Layer 4 of a small transformer language model trained on English Wikipedia (10 layers, counted from 0, width 64).
A neuron's activation on a vector x is GELU(weights . x + bias), where the dot is the dot product.

Input weights of the MLP neurons that the questions are about. A number n stands for n times 0.0045.
n15 (bias -0.070): -26 23 22 -9 -7 -9 -37 15 -28 -71 -19 41 45 -26 -15 -8 4 -11 75 9 -12 -24 -21 -52 0 -10 -8 -48 8 -21 -19 66 -25 37 59 1 35 -4 34 43 -26 -28 -10 22 63 -4 9 38 -33 -28 12 -55 -13 3 -20 -36 -42 5 4 -28 18 -10 3 -24
n20 (bias -0.074): 14 -2 40 28 -25 -12 -81 11 2 -4 -19 -1 51 -11 37 -13 29 50 -49 -29 15 -1 27 -41 -36 7 -35 -48 -18 1 28 39 35 0 15 30 0 1 -1 34 17 -6 19 26 35 -9 -10 -27 -26 -60 43 -23 48 3 42 -23 -19 8 -39 -23 -36 -20 41 -15
n32 (bias 0.030): 7 22 -8 -17 -6 16 -2 31 -20 -15 -27 51 17 19 25 4 1 -14 8 -1 26 0 -57 -27 -10 -6 -11 -55 -48 14 -4 -24 -36 -23 19 28 -24 -22 36 28 14 -4 24 6 44 -68 28 35 -13 -7 -23 6 -14 15 -14 -36 4 26 -4 -43 38 13 40 6
n37 (bias -0.019): -10 17 -3 -25 16 -7 12 26 -27 -43 19 26 2 36 -34 -22 11 7 39 -13 32 -21 -6 -68 -6 45 -1 15 86 14 19 59 -5 4 13 6 28 -15 30 -45 37 -8 43 6 28 -51 17 -48 11 -52 -1 -8 -16 -23 2 -26 -22 2 5 -2 -16 -26 10 -17
n41 (bias -0.086): 7 -8 30 -5 35 16 12 66 -3 20 31 30 -29 14 45 -22 12 -5 20 25 4 -55 -14 -72 -51 53 34 -23 48 -10 43 19 26 26 30 -25 -23 -18 -13 2 -32 -37 -21 -21 2 -55 -29 1 -13 -28 -23 2 -62 45 -31 6 -22 56 -7 2 -8 51 -10 -14
n46 (bias -0.034): -2 29 -31 3 -10 11 -1 22 32 18 3 -44 -13 -62 7 -5 16 50 -16 31 63 -12 -12 -7 38 26 -2 8 5 4 -33 27 -13 7 63 -5 29 2 15 -2 7 8 -41 4 68 5 -32 -21 -25 -38 -3 42 11 -12 -24 -7 -19 -8 -31 -10 -4 -6 -32 42
n51 (bias -0.099): 16 -13 -50 -71 -25 -21 12 10 33 4 -5 -20 -43 -28 -14 -23 26 27 -9 -12 -13 33 4 17 -54 -27 4 -3 -13 8 37 -10 -24 24 94 -66 -6 -10 3 13 26 36 25 15 20 53 -9 -11 11 12 -1 6 11 54 -25 -26 -6 6 13 -1 0 1 -35 26
n62 (bias -0.019): -47 -17 57 11 -31 -9 -9 0 21 25 18 -11 39 -11 18 -2 -1 12 -16 41 30 2 -18 0 -68 5 -1 -22 -49 -17 36 -31 -73 -22 -5 20 -18 9 23 -22 2 11 19 19 -13 -18 43 22 -30 30 -9 52 -25 -14 -26 9 24 -14 -27 -13 26 0 16 21
n66 (bias -0.085): -23 12 42 17 11 -2 -27 -42 35 -76 -13 16 60 -31 -75 -28 5 47 48 48 -6 -33 -30 -13 -29 -5 -32 -2 15 28 36 22 -9 -39 43 -70 -13 -8 15 0 56 -12 47 0 25 -3 44 -13 0 -6 8 23 -14 26 -4 -12 -42 0 -54 -10 -27 38 -27 -55
n76 (bias 0.033): -22 8 -19 7 16 -14 -5 -39 -26 -58 -39 16 65 -13 -30 -12 -12 19 -10 -9 -12 -11 -20 15 36 32 -8 9 14 10 14 32 -6 12 15 -12 20 1 27 -20 35 -44 -30 12 34 -41 20 -2 -8 -46 -32 30 -43 -40 -2 17 -1 44 -5 18 8 30 38 -3
n80 (bias -0.053): -1 12 -43 -48 -58 -29 -17 18 17 -33 35 -7 51 33 -24 -28 7 -9 56 44 -10 29 11 -5 -9 36 -2 -1 25 -46 -31 32 -15 63 -4 -24 8 3 5 39 48 2 26 52 71 26 18 46 -21 -70 25 -30 13 -13 -12 2 -23 -12 -6 16 -74 -36 24 -41
n98 (bias -0.033): -66 -12 -13 -3 -8 0 28 16 -15 -5 20 31 -18 41 -17 35 17 14 -5 25 -1 -40 -22 15 -24 10 9 40 -29 -4 25 -38 -34 -14 25 -12 -28 -24 60 -56 -28 37 -40 13 -3 -31 27 25 -28 9 -10 -14 5 -28 -36 -20 37 69 -22 -13 13 34 49 40
n104 (bias -0.053): -10 -7 1 3 -31 39 11 39 -10 36 12 -18 8 8 -10 -61 38 29 -27 48 0 -8 -54 -44 -4 27 49 19 -26 -13 20 -31 20 -45 -39 27 -11 -56 -22 -6 -7 61 32 16 -18 7 -19 34 -51 -17 45 67 20 5 17 -10 17 20 -9 -10 -9 -16 6 27
n105 (bias -0.041): -11 -2 -25 12 -35 -26 0 0 7 36 -5 -37 16 -25 21 18 8 72 22 10 -18 -31 -21 15 -29 -11 -5 -8 -21 3 11 -1 -26 -8 24 -22 8 16 8 37 21 -6 31 2 26 -11 13 -24 6 24 49 32 8 -16 13 -7 -46 -15 -28 -5 -4 -27 -23 57
n108 (bias -0.064): -17 19 10 3 -21 -16 -26 -11 14 -72 25 -11 61 -23 3 -25 7 16 1 -25 -1 29 -15 -44 -38 -6 -17 28 33 23 33 15 -77 -4 1 -52 17 -6 15 -27 61 2 -29 1 -1 -16 -19 54 8 -68 -27 23 -28 19 -74 -1 -40 -4 12 4 -8 12 18 14
n126 (bias -0.065): -38 12 -37 6 20 -18 -11 2 -44 -94 -11 15 35 29 -31 -6 -5 16 -4 18 -21 -28 -1 -41 8 61 -8 -7 57 -22 32 47 -13 0 27 -47 -16 -24 -6 -21 54 33 -35 -5 58 -24 23 32 -4 -62 -15 11 -1 -10 25 -12 10 35 17 15 -19 30 10 -23

Each question shows a token from some text and the vector x that enters the MLP there. A number n stands for n times 0.079.

"la": 24 20 9 46 22 1 0 4 -10 -4 12 21 9 19 7 -22 -44 -20 19 -35 1 -10 -20 7 26 -30 10 2 -23 2 8 -2 1 -20 0 21 -19 -1 -5 -21 14 7 13 -36 -11 -36 -17 5 4 -15 6 -14 -1 13 6 46 6 -22 18 2 18 -11 -1 -15
Which neuron fires most, and how strongly? n32, at about 1.5

" similar": 35 50 -10 27 -6 -4 -27 15 6 -16 0 -5 -6 -5 -5 -7 -28 12 6 32 10 -6 1 -3 33 -52 -6 7 -13 5 7 -1 -7 -38 5 8 -9 3 -34 -9 -1 -5 -5 -40 31 6 -2 -23 20 -3 13 8 -2 -11 2 31 -14 -48 21 14 3 4 -6 11
Which neuron fires most, and how strongly? n46, at about 2.2

" Sc": 8 18 -19 -16 8 1 1 14 12 9 21 -16 -32 40 -10 25 -45 -18 8 -13 1 29 -15 -9 5 -17 -13 27 15 24 -15 4 -16 -19 31 16 9 3 -6 3 -8 -1 8 -44 7 -6 6 -19 13 -3 -22 -18 6 0 21 4 6 -37 28 -10 -8 -20 8 -2
Which neuron fires most, and how strongly? n37, at about 1.9

" not": 50 17 9 38 5 8 -23 26 -4 -19 -15 -15 -23 -13 -17 -14 -1 -37 2 1 -10 -1 5 22 2 -18 30 22 -22 20 -6 -6 9 -23 1 -4 -9 -13 -10 37 -10 31 15 -26 -5 15 -9 -34 12 -21 19 7 -3 -27 -7 -9 8 -23 18 21 11 1 4 -21
Which neuron fires most, and how strongly? n104, at about 0.72

" and": 13 20 15 57 4 -18 -2 -3 12 -2 -2 28 -10 9 -3 1 -22 -9 -8 -44 -17 16 -33 25 -19 -24 -7 -12 2 18 -3 -26 -10 -34 10 2 -12 9 26 9 0 6 18 -15 -15 -5 30 -37 9 0 7 17 3 -31 0 33 4 -8 2 -1 13 -10 -1 19
The three highest activations, in order: n62, n105, n32

" Edward": 1 31 8 45 0 17 5 -3 -43 -19 13 -12 3 -8 -3 8 -46 -24 -3 9 8 -14 -17 15 -15 -6 -20 28 -17 32 -19 -22 -9 -13 -8 9 -17 -14 -19 -12 2 38 7 -20 8 -13 0 29 4 9 2 -8 10 -14 16 17 28 -8 -1 4 29 12 11 -19
The neuron with the highest activation: n98

"2": 1 5 15 46 7 7 -20 -45 11 16 17 9 20 10 -12 -2 -24 -9 -28 -15 0 38 9 1 27 -27 4 -19 -11 -3 -18 -2 -2 -23 -10 18 6 12 -12 12 -12 16 1 10 -10 -1 -9 -8 13 -7 -26 -25 -4 4 -6 -10 11 -46 -1 25 46 3 23 -9
The neuron with the highest activation: n62

" vehicle": -4 54 -9 21 34 12 -5 10 -24 -7 14 -1 16 -32 -16 -6 -40 -4 -16 2 -19 -41 17 7 25 -38 9 24 -1 -30 -6 2 3 -3 -15 -3 4 10 -10 9 -16 4 -1 -32 -2 1 2 7 24 1 10 -3 1 -13 4 27 12 -32 9 3 1 21 -15 17
Which neuron fires most, and how strongly? n76, at about 0.23

" said": 29 8 -7 9 -7 18 -39 19 3 -2 -9 -10 5 -7 6 -14 43 -25 -8 -4 0 13 -21 -9 14 -19 3 5 -42 20 -10 -20 18 -21 -6 18 -28 1 -46 -3 -9 4 -2 -29 15 23 -32 -4 37 4 10 -2 -23 -6 18 19 4 -13 -1 28 13 6 13 24
Which neuron fires most, and how strongly? n104, at about 2.2

" called": 21 35 -2 24 3 31 -8 11 -2 23 -8 -12 14 -10 -20 1 -20 17 -1 -7 8 -7 -36 -10 8 -31 5 -9 -8 27 3 -12 -10 -8 -10 18 -9 -25 -50 9 -7 -16 18 -43 -17 5 -18 10 11 1 10 13 5 -8 17 49 -4 -40 -21 7 24 9 -2 21
Which neuron fires most, and how strongly? n104, at about 2.5

" to": 19 14 11 40 6 -1 -18 10 33 -9 -21 17 4 -21 -14 -4 -47 -29 -10 -26 -9 11 -14 14 -30 -32 1 20 -28 43 -20 -13 19 -30 4 1 -8 1 14 32 14 3 0 -32 -3 4 8 -16 3 -14 -11 2 21 9 24 -4 -4 -17 6 15 27 13 2 -11
The neuron with the highest activation: n66